Layer 7 of a small transformer language model trained on English Wikipedia (12 layers, counted from 0, width 128).
A neuron's activation on a vector x is SiLU(gate . x) times (in . x), where the dot is the dot product.
The model reads these tokens: "ition" " of" " \"" "int" "elli" "gen" "ce" "\"" " used" " in" " a" " particular" " case" " and" " on"

The vector x that enters this layer's MLP at each token. A number n stands for n times 0.043.
0 "ition": -24 2 13 -20 2 11 40 11 -6 -25 2 32 2 34 14 -37 4 -15 -18 43 -7 59 -17 -9 -33 4 -37 2 3 5 0 -14 -28 -36 18 -6 -26 -41 4 -17 -39 18 -10 -20 -7 43 54 12 7 4 20 4 16 10 10 9 8 18 -1 -2 -6 -37 9 31 6 6 -27 -3 -7 3 3 -29 -3 39 -5 17 6 -41 10 54 -50 -1 33 15 0 -3 8 -12 16 -71 8 27 23 3 16 5 14 -20 5 -14 29 -12 -29 16 7 -21 4 -14 -15 -12 -20 0 33 23 40 32 11 6 -4 -40 -9 -9 -6 23 -33 -11 -5 -14
1 " of": -25 9 8 -14 4 5 28 9 -11 -23 -5 39 13 37 21 -20 0 -20 -13 31 -13 79 -19 -11 -26 8 -40 -4 0 9 2 -10 -30 -33 4 -1 -30 -29 9 -12 -35 12 -8 -24 -13 39 50 12 0 -11 2 -6 11 11 -2 33 4 26 3 3 5 -34 -4 24 3 -6 -27 -1 -1 7 -6 -35 8 30 1 10 4 -44 6 46 -51 -1 18 10 4 -13 7 -8 10 -93 2 19 20 -17 17 7 3 -15 15 -3 15 2 -26 13 26 -16 -3 1 -22 -8 -19 -1 34 13 31 8 23 1 -3 -42 -24 -19 1 14 -28 1 3 -9
2 " \"": 4 16 -19 -2 34 0 23 29 -3 -20 4 31 2 37 10 7 17 -20 -23 21 -3 8 -24 -55 -33 13 13 -8 31 -6 22 -14 -23 -37 13 -4 -5 1 15 -15 -23 -5 -2 -9 -22 20 24 6 -22 -31 -9 20 7 12 -3 27 14 19 10 2 -2 -26 4 9 1 -15 -7 -5 14 -4 7 -14 -31 19 23 -10 -7 4 -10 64 -73 -18 19 13 -13 -29 -13 -26 14 -94 22 1 4 5 -2 8 -7 10 -3 -31 36 -39 -27 17 15 -11 3 -3 -44 -41 -11 -21 20 26 5 33 4 9 -6 -15 -21 -20 3 26 -13 -5 -3 -40
3 "int": 17 8 4 -14 -21 -10 31 -17 45 21 -22 24 17 28 34 0 -13 22 -17 30 -10 -5 -19 -38 -6 17 37 8 13 5 -13 -18 13 -33 3 -10 -19 -31 5 -10 6 10 -56 2 -20 21 6 44 -21 7 -35 33 12 10 10 6 20 6 3 -13 -24 1 15 13 -18 -43 -17 -1 36 3 5 -23 -44 10 14 9 13 4 -19 75 -38 -7 12 23 32 -28 1 -16 5 -46 8 -2 5 12 6 5 46 22 -29 -46 38 8 -18 20 -51 -18 22 -5 -37 5 34 -5 48 16 30 24 -37 8 -6 -20 4 -4 -2 0 -21 -20 24 -42
4 "elli": 22 -18 5 -41 24 18 65 -2 -1 22 11 19 -18 40 5 -8 -28 -27 -22 32 32 3 -18 -22 -50 35 3 -10 -22 -26 -16 -36 -20 -20 10 -17 36 0 19 17 11 -30 -15 -20 -15 8 -2 1 -31 20 -7 76 -1 34 30 8 15 -7 -5 0 5 10 38 16 -14 7 -15 -4 -18 14 7 -38 -33 -25 -11 22 -13 -4 6 65 4 -7 -5 20 2 -12 15 -7 -9 -3 21 -21 16 -3 5 -23 7 10 -23 -22 13 16 -30 35 13 -28 3 -7 -37 1 5 -12 13 19 60 74 -29 20 -3 -12 -6 9 21 -6 6 1 6 11
5 "gen": -12 11 4 -30 -38 10 85 20 -25 14 26 4 -41 47 21 -28 -6 -9 14 16 19 -10 -13 -9 0 -2 10 -5 11 -14 -8 -10 -37 -25 0 -18 8 -27 0 -40 3 -36 3 -27 -10 21 -25 -9 -19 2 -7 38 17 47 -3 -5 6 33 -4 -17 -14 -1 1 6 11 14 -11 -13 25 -15 9 -40 -40 -9 -17 34 -29 16 21 61 1 -9 -26 4 0 1 25 -14 16 -17 9 -29 -17 19 11 -17 35 1 -20 4 11 -39 -14 -1 23 3 27 4 28 -27 -11 -20 4 12 16 50 -18 29 18 -33 -6 3 23 22 -11 -29 4 40
6 "ce": -5 -5 33 -6 9 32 78 29 -16 3 -17 -13 -29 73 37 -17 -12 4 13 -11 -14 27 -8 -44 -27 -7 -24 -11 9 9 13 -24 -20 -22 27 -28 30 -31 0 -10 11 -48 3 -51 5 -4 25 1 11 16 12 16 -4 30 -7 15 28 21 -2 17 -14 -7 18 -7 21 -4 -17 24 29 -37 30 -16 -15 10 1 15 -20 -10 -15 51 17 -29 25 16 30 16 -12 -18 1 -13 29 1 15 -6 -15 -9 20 15 -22 -14 41 -32 -13 14 2 16 16 -6 4 -4 -7 -3 22 11 49 35 -4 25 12 -34 8 -13 -4 27 -23 -6 16 12
7 "\"": -21 1 24 0 12 23 50 36 -18 10 -5 -2 11 36 2 -31 47 -40 -4 34 -37 52 6 -49 -3 -23 4 -42 1 16 24 -18 -21 -1 24 -8 -6 -8 17 -21 -2 -14 -16 -18 -22 42 31 -12 12 -16 -2 -5 26 19 22 -3 14 27 22 11 7 -34 6 -6 31 14 -16 3 -5 -22 9 -27 -42 34 14 0 -4 -17 -18 33 10 -19 17 30 8 0 -12 -34 39 -58 22 -6 4 11 -22 8 27 -5 11 -2 4 -30 -13 15 -18 -23 26 1 -20 -20 -2 -25 17 39 33 28 -17 34 -10 -16 -19 -20 19 35 14 -27 -3 -19
8 " used": -30 5 46 -5 4 4 6 20 -33 -13 -11 -34 15 19 32 -9 9 -14 -17 -1 -17 36 9 -56 -16 3 8 -34 34 -5 4 -24 -7 -23 30 -8 -5 -50 29 -26 -30 9 -10 -16 -21 22 45 20 -2 -25 -28 17 31 18 18 -9 -7 15 11 -8 -50 -7 -29 17 7 5 -11 -8 6 6 12 -35 -23 20 2 4 -5 -14 8 59 14 -14 -10 15 8 -12 -11 17 30 -68 -10 2 -8 -22 -14 11 23 -10 -19 -19 0 -8 -21 35 2 -26 36 -10 -25 -21 13 -26 15 54 43 15 -9 21 -12 -23 -4 -20 3 15 -8 -41 20 -42
9 " in": -10 4 11 -8 21 11 30 37 -7 -1 0 36 16 18 18 -14 11 -7 7 19 9 43 -12 -49 -17 14 -16 -18 13 -17 14 -4 -21 -24 27 -4 -8 -24 15 21 -8 -1 7 -17 -24 40 61 14 -6 4 -28 5 9 16 33 50 0 29 23 11 -9 -27 -14 17 11 -8 -40 -2 36 0 14 -24 -9 27 5 10 -1 -39 -6 64 -26 -20 -8 2 -7 -4 2 19 6 -85 7 15 0 -22 -12 -2 33 -10 -19 -12 -4 -27 -6 30 3 0 1 11 -33 9 4 -17 4 43 32 26 -4 14 -14 -33 -27 -25 1 3 -31 -11 -10 -15
10 " a": 11 17 7 -37 31 17 37 12 -39 -8 22 31 26 33 24 3 22 5 -12 3 3 59 -15 -64 -14 18 -7 5 59 -6 8 -25 -31 -14 5 6 0 -31 7 36 29 0 -5 8 -1 24 63 38 -25 -1 -18 0 1 19 12 30 -16 -13 13 31 -12 -7 -8 17 -5 1 -11 -25 9 24 6 -1 -10 13 18 -6 1 -17 11 72 -40 -20 12 -8 5 -15 -3 -5 3 -54 5 -1 -13 10 -5 -2 9 -4 -31 -23 -28 -34 -17 3 -2 12 4 16 -12 -11 -5 -19 39 37 42 8 -14 14 -18 8 -16 -15 -18 0 -27 -57 -10 -6
11 " particular": -1 -4 26 -2 23 8 28 33 -41 -18 5 51 9 21 16 -47 2 -10 7 -1 -22 35 -29 -88 5 1 20 -35 40 -11 11 -26 -8 -23 2 -24 -3 -34 25 2 18 -31 -9 -19 19 34 53 -4 -23 16 -35 -2 8 29 8 -13 16 7 0 20 1 5 -6 -5 -4 -24 -11 2 5 6 30 28 -33 26 -13 7 4 -26 -1 86 4 -6 12 -7 -8 -11 6 -12 -28 -46 17 -18 -25 2 19 1 3 -17 4 -30 4 -23 -40 17 10 0 -2 19 -37 25 -9 -10 27 44 15 4 -8 0 -21 -5 -1 -36 -9 5 -28 -14 8 -28
12 " case": -27 10 15 -1 29 6 31 29 -1 -40 2 6 3 34 39 -32 38 -27 -23 8 8 6 8 -90 -21 -46 -1 -26 29 4 20 -17 -31 -49 10 -24 8 -40 7 14 -17 -13 4 7 -25 20 27 5 -16 14 -24 13 4 11 33 -18 20 5 23 -10 -3 -27 17 -8 -6 -3 -19 5 12 -5 26 -39 -44 19 12 -1 11 12 -15 74 31 -7 13 34 5 -2 35 -5 27 -17 10 10 16 4 -17 21 15 18 -34 -22 9 -22 -5 -1 15 -16 0 35 -23 5 7 -7 23 31 55 28 -18 24 -8 -16 7 -13 9 48 -10 8 0 -13
13 " and": -23 6 6 -19 17 18 42 -11 -30 -21 -7 24 24 34 18 -1 17 -5 -18 15 17 38 22 -49 -14 20 -8 -18 39 -7 18 -2 -18 6 34 2 -14 6 -13 26 -21 -7 -11 -2 12 38 89 18 -13 -10 -19 -2 10 1 15 8 -4 15 9 1 -4 -6 11 -15 2 -20 -4 -21 25 -27 27 -23 -19 4 -1 -12 -3 -18 -21 82 -25 -6 5 -5 17 17 32 3 8 -29 -3 16 -2 -51 -11 -2 26 -2 -14 -15 26 -14 -32 24 -29 -10 25 -23 -23 -1 9 -31 -17 10 40 9 -34 25 2 -28 -35 -26 20 13 -23 -25 -5 -23
14 " on": 0 4 -5 -21 36 19 9 11 16 14 0 3 12 27 6 -17 6 -17 0 37 35 27 -29 -85 -6 -4 -13 -2 29 -32 22 -17 7 -23 37 9 10 -13 11 22 -14 9 -6 2 5 40 47 25 -3 -12 -25 32 -6 11 25 32 -19 21 30 -5 -16 -26 2 -1 -3 -31 -29 -5 56 6 -5 -7 -28 11 0 -1 -25 -9 20 61 -34 -2 -19 3 -4 12 28 26 21 -66 1 -19 -3 -34 -23 -21 16 26 5 -9 -31 -16 8 18 1 -15 13 22 -29 -11 -30 -13 -17 39 24 15 -32 15 -18 8 -26 -5 2 24 -24 -27 16 -13

Each question shows the input weights of one neuron of the MLP. A number n stands for n times 0.0098.

n205 gate: -8 -47 -30 10 1 18 29 21 -71 -20 -9 -10 -14 29 -15 7 11 16 13 -24 18 -12 26 21 2 -18 -16 14 12 -29 38 -17 13 31 -3 22 -14 43 32 7 29 14 22 36 -42 35 -12 -32 -13 -9 -10 3 -7 -2 34 25 -27 7 -3 -29 13 0 -19 15 -1 -19 38 -6 39 -12 -28 -33 12 45 7 30 -3 14 17 -26 -29 -9 14 23 -11 11 -6 25 -2 -3 32 -7 11 46 11 -31 24 21 20 4 7 38 -24 4 -15 -20 -12 -21 -13 -31 -9 -16 3 -2 13 -12 6 -27 9 7 9 16 -29 -42 2 11 -14 -18
n205 in: -3 -6 -1 31 -6 3 -23 27 4 3 32 10 -8 4 9 52 -9 -7 26 32 -68 21 9 -11 -39 6 -7 -27 19 -8 -13 29 39 39 21 -36 -9 32 11 -15 -11 -50 -1 -3 17 -22 -8 -42 -5 4 29 26 -26 15 -21 5 -25 37 12 -1 -4 -10 -27 -15 -14 -34 11 18 -4 -18 13 -57 -31 -21 28 -39 25 -17 -74 -27 -11 27 21 44 20 8 -18 -58 5 25 -4 -25 12 18 -24 -5 -10 22 -3 -29 -19 -19 -4 -2 1 -13 -24 10 -29 14 -46 -11 -12 3 -5 0 -10 -34 -39 -8 -14 -8 4 24 35 -14 -10 -22
On which token does it fire most? 2 " \""

n15 gate: -18 -2 -7 -1 30 9 13 -41 -7 -18 2 -43 8 -16 4 2 -26 -27 48 11 -16 -13 -11 26 -27 3 -18 46 15 4 -13 -3 -18 -19 17 -18 -24 -7 -38 6 5 -26 -1 -2 8 -24 -18 1 -17 -10 43 -2 -27 22 17 33 -19 -13 -15 -20 12 2 -16 11 8 18 -2 5 -11 12 16 -17 10 -2 -10 -15 58 -20 -16 -38 -8 38 -4 -9 -26 22 4 27 10 -16 29 -11 19 -1 -23 17 -1 6 1 -32 5 5 36 -14 26 -26 -1 -30 -18 6 -10 22 23 -18 12 8 -17 -38 17 -10 -8 -10 -1 19 17 10 5 -40
n15 in: -16 -1 -40 -48 -7 -28 1 -42 4 33 14 26 5 -18 39 -29 -14 24 -27 -40 3 9 22 -6 25 4 4 38 36 -17 -26 -14 -21 -14 -12 9 -9 -10 -1 -3 3 -33 -4 11 -1 30 -5 -7 -1 15 -21 7 10 21 -7 35 56 3 1 -8 -11 -40 -11 35 21 13 7 -20 -13 13 -2 -10 -8 -16 1 -34 -7 38 -18 18 -13 39 -7 10 -20 -21 -26 20 -3 -20 17 -35 49 7 -2 19 -4 4 -5 13 -29 -17 -12 -31 -23 8 5 2 -1 -13 4 -10 -3 -9 -55 -31 -21 -13 12 6 11 19 -44 0 9 22 27 11
On which token does it fire most? 6 "ce"

n306 gate: -2 55 -25 43 4 38 33 -11 20 -36 -10 3 38 31 1 -1 -1 1 -15 44 -9 2 -7 -2 15 1 -31 -24 -39 15 1 -19 -30 11 -1 -41 -35 17 4 -20 2 14 -5 26 -1 23 -33 -15 -15 22 -8 23 -32 -35 28 -87 4 -11 -25 41 -30 -19 10 5 6 -5 38 5 -38 1 32 -16 -3 -22 -6 -15 -19 -9 49 -10 -6 -37 7 -27 2 10 11 -2 -14 10 -7 -36 -10 23 38 45 -16 10 -11 14 -34 7 -28 19 18 33 11 -6 -11 51 -7 4 2 32 2 -20 15 19 19 6 6 -8 22 25 -2 -10 -16 31
n306 in: 25 1 23 28 0 -1 -41 23 -21 -41 19 24 -25 45 3 -1 23 15 -50 5 35 4 38 -6 38 -32 -47 6 12 17 -12 29 6 -7 16 33 -1 43 -2 11 6 8 40 -50 21 -30 19 49 4 -65 -6 -13 -20 29 15 13 28 13 -9 20 -7 18 -6 -26 25 13 -24 30 20 -4 -24 -26 9 15 35 14 19 -19 48 22 -32 7 34 9 17 5 35 8 2 31 27 -1 34 -4 -35 -5 -1 -42 -16 9 -19 -14 -39 -1 7 -22 9 -16 45 25 -9 32 5 -6 30 -2 -29 26 -1 17 -20 26 -21 5 38 11 -36 -5
Its two highest activations, in order, are on tokens 12 " case", 0 "ition"

n175 gate: -6 -6 11 -31 -20 -9 14 -15 -11 -6 15 3 -1 -42 -21 -9 0 8 -23 11 4 -20 35 -30 -24 -31 -20 41 12 -16 18 15 -1 14 40 -6 23 -16 4 -6 -54 -32 19 -24 -11 16 -48 17 -26 -26 -18 -4 -7 -29 -46 24 -15 -21 -35 -18 -28 -7 -60 -25 -15 -6 6 -10 3 -12 -13 -28 -14 -1 -4 15 13 -17 27 -3 -1 18 47 -29 -47 15 -6 11 20 31 22 -23 -50 7 20 8 17 -23 -11 11 -35 30 -39 20 3 14 -3 -1 13 19 5 -51 -17 26 -54 42 3 -9 6 -6 7 10 -14 4 -42 6 -9 -29
n175 in: 35 -13 -7 54 2 12 -17 -53 11 -5 12 4 -2 -19 -34 7 23 1 -4 20 -10 8 28 -16 8 17 -11 -43 -17 6 -5 -27 35 -19 -52 5 -18 -11 81 -3 -25 -23 25 39 -4 4 -1 -20 7 7 -5 10 -2 -16 16 -24 26 34 3 -23 28 35 -16 -6 38 23 1 -17 -7 0 -11 40 4 44 -8 -8 31 -14 7 15 -18 -62 -25 12 32 -38 6 -28 4 -24 -1 13 -7 18 2 -32 -5 -17 -34 26 39 8 50 -18 6 -14 52 -16 -12 23 -7 -22 18 9 11 -3 -30 -19 15 -1 22 -13 9 41 65 -14 10 -37
On which token does it fire most, and how strongly? 8 " used", at about 3.7

n266 gate: 26 -24 38 23 -13 41 4 3 30 -5 -28 15 -41 38 2 -24 29 -52 -9 -15 1 -19 12 -19 20 -33 -3 18 25 6 -32 -14 -17 -13 4 -18 17 6 9 -13 27 -6 -16 7 -27 -15 -5 -23 11 37 53 -13 -23 -23 -39 28 -11 -9 3 4 -16 -11 -33 18 -43 4 20 12 8 -3 27 16 -1 11 -1 -30 12 0 11 -15 1 28 39 -16 -6 14 6 13 -34 8 8 20 5 10 -32 10 -44 -12 5 -18 -3 -13 -8 -17 20 -21 -16 -33 -33 8 3 8 -18 -22 -22 -18 -30 -13 6 -27 31 -7 -3 9 -34 22 -5 21
n266 in: 6 -3 13 -3 19 -1 -23 -3 -23 -18 -38 -21 31 62 -5 -1 -8 35 -8 9 13 3 -2 -30 -10 22 -15 -9 9 10 -3 26 37 27 -6 -23 16 26 -29 13 -6 3 -20 -31 36 16 8 14 -15 21 -17 15 -29 8 6 -22 -11 1 33 8 -21 -24 34 18 9 9 -15 0 31 6 -1 1 23 -11 -26 13 14 -31 -30 -20 -52 9 20 4 34 -52 3 -61 -15 25 12 2 -11 2 -11 -14 42 -53 30 2 -1 5 25 14 -26 -34 6 46 -19 -23 8 -2 -18 10 -8 10 11 -3 -17 -18 -7 22 -18 -15 -7 1 -18 1
On which token does it fire most? 6 "ce"

n36 gate: -1 23 44 0 9 -28 -14 4 5 -12 7 11 21 -1 -36 -5 13 -16 3 19 -7 31 -24 -14 -24 -7 -5 2 9 -7 12 26 -5 -17 -45 -14 11 3 -2 -11 -25 10 -5 13 22 15 5 -31 -10 17 -29 -5 2 25 -17 39 24 28 13 6 -10 -8 -63 -8 19 -17 -28 10 10 25 19 -28 21 -5 12 -8 51 -6 33 -6 -2 -1 13 -43 -8 2 9 -2 -1 -38 1 21 -28 9 17 3 -18 -29 -13 31 24 22 -9 -5 39 9 35 28 14 11 1 1 44 1 32 -18 -6 -17 -8 -7 11 10 -10 24 7 23 -12 -22
n36 in: -39 -22 -4 6 -7 31 -23 -9 9 -8 -12 17 -18 12 1 16 25 15 -12 -19 14 45 -6 -17 11 13 -27 -18 -27 16 -7 -14 -2 -13 -44 -10 3 -5 -38 21 -4 9 19 -4 10 20 19 20 27 -48 11 -24 -9 -1 19 -10 -12 -31 -61 28 9 -23 1 -10 -5 -36 6 44 18 4 26 -4 2 13 35 1 -8 -21 -19 19 -16 5 27 11 28 -2 -28 4 12 -59 -10 25 22 41 6 6 0 -1 -5 11 -31 25 -20 -8 -4 6 -21 10 -35 -5 19 -19 21 -21 2 15 21 -10 -19 6 0 2 -32 2 -12 24 -12 -28
On which token does it fire most, and how strongly? 1 " of", at about 55

n281 gate: 15 16 14 3 49 21 -7 -9 15 -25 -32 14 -15 28 21 -12 -21 24 8 -23 0 9 33 -23 -18 18 -20 17 -10 12 -2 -45 27 -7 21 16 -10 -4 2 -8 -3 5 -11 36 4 -5 22 -3 55 18 -13 -42 -9 -11 46 50 -1 -19 -50 -39 -21 4 -7 16 34 -1 1 32 25 30 19 24 4 9 21 -25 27 7 22 -17 3 -5 25 33 34 -35 -25 44 -18 17 -26 8 12 -27 -16 3 21 -16 -4 21 18 -4 13 -21 13 10 -24 25 -1 -7 49 -30 1 -13 -45 -6 -16 -5 -5 1 -8 -13 1 17 0 28 39 19
n281 in: 13 13 -12 -35 -16 2 -9 -22 -14 28 17 30 -4 -5 -44 -11 -11 -14 -30 15 -2 -11 -4 -12 -11 -35 33 17 -7 51 -13 0 -7 21 28 -4 2 22 24 -19 21 11 -4 -7 -20 -27 24 8 -19 -10 6 -55 1 33 -8 48 85 -20 -7 18 -55 -18 5 -4 -12 -23 -16 19 15 -32 6 -18 22 -9 41 33 -9 -9 -9 -20 15 7 -42 -30 -9 -3 5 -19 -9 13 17 35 -1 -23 -12 18 -11 6 2 -15 34 30 -34 -21 9 46 -8 -5 30 -6 -43 -24 -25 -18 4 7 -18 -55 30 -12 31 -62 -18 -27 4 -2 -30 22
On which token does it fire most? 6 "ce"

n295 gate: 9 9 2 5 9 -60 -1 -13 12 3 -18 28 2 13 -11 -1 2 26 -5 8 7 -10 -1 -32 -10 31 19 7 1 46 -23 8 5 -6 -2 13 -16 4 8 16 40 22 22 -9 18 14 -25 11 -8 8 -8 28 2 -16 31 -6 3 36 -11 9 13 6 -5 -27 -29 17 -35 34 2 22 2 9 -2 -10 3 -13 14 -15 4 0 -29 -5 17 -28 16 -20 -29 -7 -38 -26 -25 -6 34 27 -11 -11 3 3 -23 -3 -1 3 -1 3 -12 19 -30 -17 -11 28 -3 -19 29 -4 16 14 14 -2 -23 -28 33 -2 -2 -25 -7 -3 -4 -22
n295 in: 8 18 -28 14 20 16 55 -16 -7 8 7 9 -29 7 7 32 2 -8 -12 12 -17 -25 10 12 -13 -32 -16 -26 25 16 42 -21 -23 -9 -14 -11 -11 -21 -6 -8 12 -11 25 8 3 -18 -1 -1 11 -11 25 13 -1 29 6 23 -13 17 1 13 -6 12 4 -5 17 -22 -30 -16 14 3 -19 31 -21 -17 26 74 -8 4 0 -29 -3 -27 -22 -25 13 4 -11 -16 -11 -25 -47 30 -49 7 -3 -30 8 -34 -2 8 -25 18 17 2 -27 -7 -44 -12 9 -6 -18 20 -5 0 -9 1 -28 -15 4 -4 -5 12 -3 0 14 -21 -34 9
On which token does it fire most, and how strongly? 10 " a", at about 6.1

n114 gate: 12 16 -26 -51 19 -2 -44 84 5 -5 -41 11 -11 -17 1 4 -5 16 -5 12 0 9 24 5 16 1 -5 15 50 -35 21 11 36 -18 -1 -32 11 -10 11 -23 12 6 -7 -42 -3 31 -35 39 4 -20 -8 6 -4 -4 20 -8 -13 -29 -50 -6 15 -22 -7 8 -7 19 -57 -26 11 53 -45 4 24 13 -6 -7 28 11 20 -24 -11 20 -25 20 3 12 -8 -15 -20 -7 -54 -1 -15 -22 21 20 -6 -6 -20 4 6 24 -35 7 23 30 10 25 5 1 13 -22 15 11 -60 42 4 13 -52 -20 -7 23 -14 -3 -21 24 -3 24
n114 in: -33 22 -28 41 -30 13 29 -8 14 18 26 5 0 7 -24 -16 14 -2 17 -4 4 -17 -1 -11 -1 -18 18 -8 -13 28 6 -8 -12 1 -73 -4 12 6 28 0 26 -15 -32 10 -12 -53 7 -26 -33 -3 -1 -18 23 -24 -32 -10 22 -3 19 15 -8 19 42 6 -65 -37 -21 -23 32 -20 -2 14 1 1 33 -9 18 -11 -39 -17 -6 9 -8 28 30 4 -35 -29 -19 -18 28 8 17 -13 -24 -21 -6 1 -1 12 35 6 29 -3 8 30 4 10 -43 18 21 18 17 -18 38 -48 -9 -27 8 -1 -39 -25 3 -17 39 -75 -8 -49
On which token does it fire most, and how strongly? 2 " \"", at about 0.82

n2 gate: -26 36 9 -24 -1 31 -43 -28 31 27 -52 2 11 -31 17 -19 51 -44 50 10 34 -23 -7 2 -24 20 11 6 38 -24 -1 -45 -3 -4 4 -31 21 10 -12 -32 -3 19 18 -19 21 -15 -11 26 10 5 -23 -6 0 -28 -10 -13 61 17 29 3 3 -45 11 29 -5 -15 -13 -36 4 23 -6 11 -5 23 -3 -51 29 -24 13 -24 -23 -1 -1 17 3 -40 24 22 -16 -45 2 18 8 -20 7 4 -17 -13 20 27 -19 7 -16 12 -15 13 -16 16 30 21 -16 31 -21 -13 7 -4 -12 -36 -25 -29 20 28 1 0 -7 29 -4 1
n2 in: -10 -34 -39 -4 35 21 -16 14 3 6 3 -19 -2 -5 -10 25 -8 -8 5 3 15 4 7 50 44 32 31 27 11 21 14 -18 32 28 -24 -12 3 -4 -21 -31 27 -11 -12 28 -12 -7 3 -20 -3 43 -14 -33 15 55 1 57 -8 36 -11 27 26 24 -2 7 16 21 29 30 6 14 -9 -6 11 -19 54 -9 -20 -34 -34 -9 -20 -44 3 2 -34 -1 -10 -26 2 3 -5 -8 11 -48 -13 -21 40 13 -19 -53 -25 -3 33 35 8 -9 9 22 -22 -5 -15 -7 12 9 68 -12 19 -25 -1 -5 -29 3 -3 11 -14 8 0 -1
On which token does it fire most, and how strongly? 9 " in", at about 2.8

n86 gate: 8 5 -51 24 -15 -14 -9 4 -4 -1 0 8 -8 20 2 10 -16 -3 -9 -50 29 -42 35 27 -29 26 28 -24 -10 -12 26 21 30 -4 -21 36 30 -11 -11 -5 1 0 -20 22 -7 15 -23 25 -12 -22 2 -26 -48 -9 0 -8 31 -6 -14 -3 -1 -11 -31 24 -17 -29 -27 -16 -3 17 28 -18 -28 17 18 6 -10 9 -12 13 -3 -19 -27 -4 -4 5 39 18 13 -13 -1 -10 -4 15 0 -38 48 -21 -18 -6 6 -18 -3 25 4 -23 -23 26 0 6 14 38 14 5 1 -21 18 -14 43 39 8 6 -42 13 -22 -19 21 -13
n86 in: -15 -43 26 -12 -10 -12 9 -13 -32 13 15 1 -3 26 -9 5 -15 -15 5 -27 -2 2 21 -37 11 -35 -13 -9 33 22 -55 -9 4 -27 28 34 20 35 13 -5 -24 -3 -21 -8 -23 -45 14 56 -47 -56 7 -10 -20 -3 -12 10 17 -31 20 -2 42 -31 4 27 -19 12 -13 -9 15 -26 5 12 -15 3 33 47 17 -25 11 -28 -1 -20 37 -18 5 -17 1 21 44 12 14 -24 5 -30 22 -35 16 8 -2 16 14 34 -31 -28 -16 -12 -8 8 26 -24 27 2 -36 3 -3 -8 -15 -4 -39 -24 2 -19 -13 33 -3 4 -17 -38
On which token does it fire most, and how strongly? 3 "int", at about 4.3

n111 gate: 20 -24 7 15 16 -35 5 -15 37 42 -30 -16 -5 -6 28 21 -12 -6 -23 21 38 27 -5 -24 25 3 10 27 32 18 5 -8 15 -14 -8 -18 26 -38 -18 -26 4 15 6 -8 4 0 -10 59 -10 -9 24 40 -3 26 24 -14 52 -19 -13 -19 43 17 -6 2 13 12 -27 -13 -29 -11 -23 -6 12 -52 13 7 22 -40 15 -11 -11 -51 -13 -4 38 30 -9 -1 12 27 1 -8 -4 11 0 16 -7 32 20 21 19 20 -15 -43 0 -36 -24 -12 21 36 -2 -40 -32 -8 19 -25 0 40 -6 20 -17 53 -2 -7 9 -11 -21 -2
n111 in: -38 -42 -27 -2 -1 -8 4 17 -44 41 -3 -13 30 -25 51 15 26 -38 -11 -2 -1 28 24 -16 -6 -1 17 -5 8 -22 26 -4 19 -25 28 -17 -5 3 2 -27 10 -45 3 30 -30 29 -13 11 -9 -16 38 0 -7 -15 -19 -8 -17 -31 -11 -35 46 9 5 6 24 -16 -74 -9 16 -7 1 -42 -10 -76 0 4 -10 -36 1 -9 29 -29 -6 -17 36 -8 6 -15 -10 28 19 -7 -36 1 4 36 41 -11 50 -38 -1 -12 -31 -19 -1 24 9 15 24 25 -39 -25 2 -3 -18 -9 44 -25 5 1 -8 32 -24 -18 33 9 0 -27
On which token does it fire most? 0 "ition"

n0 gate: 14 17 6 30 -13 1 27 35 -7 -15 -8 -29 -36 -44 19 32 11 27 13 10 -8 21 37 6 -27 -8 -3 19 -22 -1 21 12 20 49 23 16 5 4 -1 -3 -3 8 -2 -9 -11 -9 -5 -4 6 48 45 -7 10 -38 4 13 -36 17 -1 15 -23 48 3 11 -28 19 11 13 -5 6 -19 17 -1 23 9 5 -4 10 16 -35 -30 -62 -18 -18 -3 3 -21 -38 3 4 -21 1 -8 8 9 -12 -6 -35 -2 -1 3 -17 -3 15 53 33 -36 11 23 15 7 13 -18 14 -17 -22 -9 11 -16 -34 -1 27 -40 22 1 31 -3 -38
n0 in: -10 9 -42 5 11 -10 -26 -1 -10 -37 30 -1 0 11 -5 5 37 -14 -31 -54 -4 16 12 21 1 1 22 40 18 12 45 24 21 -18 -39 -3 37 -16 -4 -27 14 31 -3 10 -3 30 10 10 35 -12 -3 -3 13 -23 -30 21 6 15 -5 5 -20 0 6 -18 -42 35 -19 -1 -14 -12 -1 38 11 -42 23 19 19 -23 59 -5 24 31 25 -1 4 -9 -20 4 -28 -22 8 15 16 53 -1 -5 10 -53 -11 23 -25 4 38 -18 -22 -17 30 -9 -22 19 -37 24 -1 38 7 6 -18 -10 -19 -20 -42 7 37 8 0 -4 -48 -8
Its two highest activations, in order, are on tokens 6 "ce", 5 "gen"

n165 gate: 17 15 4 -19 -17 -13 26 7 9 -45 -27 36 -28 -62 -1 -5 -9 3 14 -37 -33 7 -28 0 -7 -22 -16 41 -11 -16 -16 -14 1 58 10 22 5 11 -35 27 -9 -5 -20 14 -8 -6 35 -16 -5 28 5 19 -16 -42 -35 3 22 5 6 14 31 -33 43 50 17 -16 6 7 14 -11 -21 3 4 -31 -8 4 8 20 -26 17 -33 7 -44 -16 -16 -2 -30 0 11 25 -4 4 -12 -21 14 -13 -28 2 34 -39 -3 26 1 28 15 -14 8 24 -13 12 9 -3 29 -6 -18 9 24 20 -1 -9 -28 13 -3 29 1 -18 -36 -43
n165 in: -7 6 22 -1 -15 -9 -17 -5 -28 -5 4 50 -1 22 16 16 11 -17 36 12 31 29 -22 34 12 46 -7 -5 25 4 8 -5 -1 26 -26 10 15 -39 -35 4 28 28 19 1 21 -39 25 22 3 22 1 -23 54 33 -19 17 1 -29 4 33 -14 41 -9 -13 0 -12 4 -1 9 17 -4 -21 -15 10 36 -36 -21 -5 30 10 5 -21 15 -24 -18 19 14 -34 4 5 -37 6 20 -12 31 -31 6 22 -51 -1 -3 -19 20 -2 -5 -45 7 -2 34 19 3 -11 -46 -10 -54 -1 -28 8 -1 18 -15 -3 11 5 20 -11 36 -3
On which token does it fire most, and how strongly? 13 " and", at about 1.2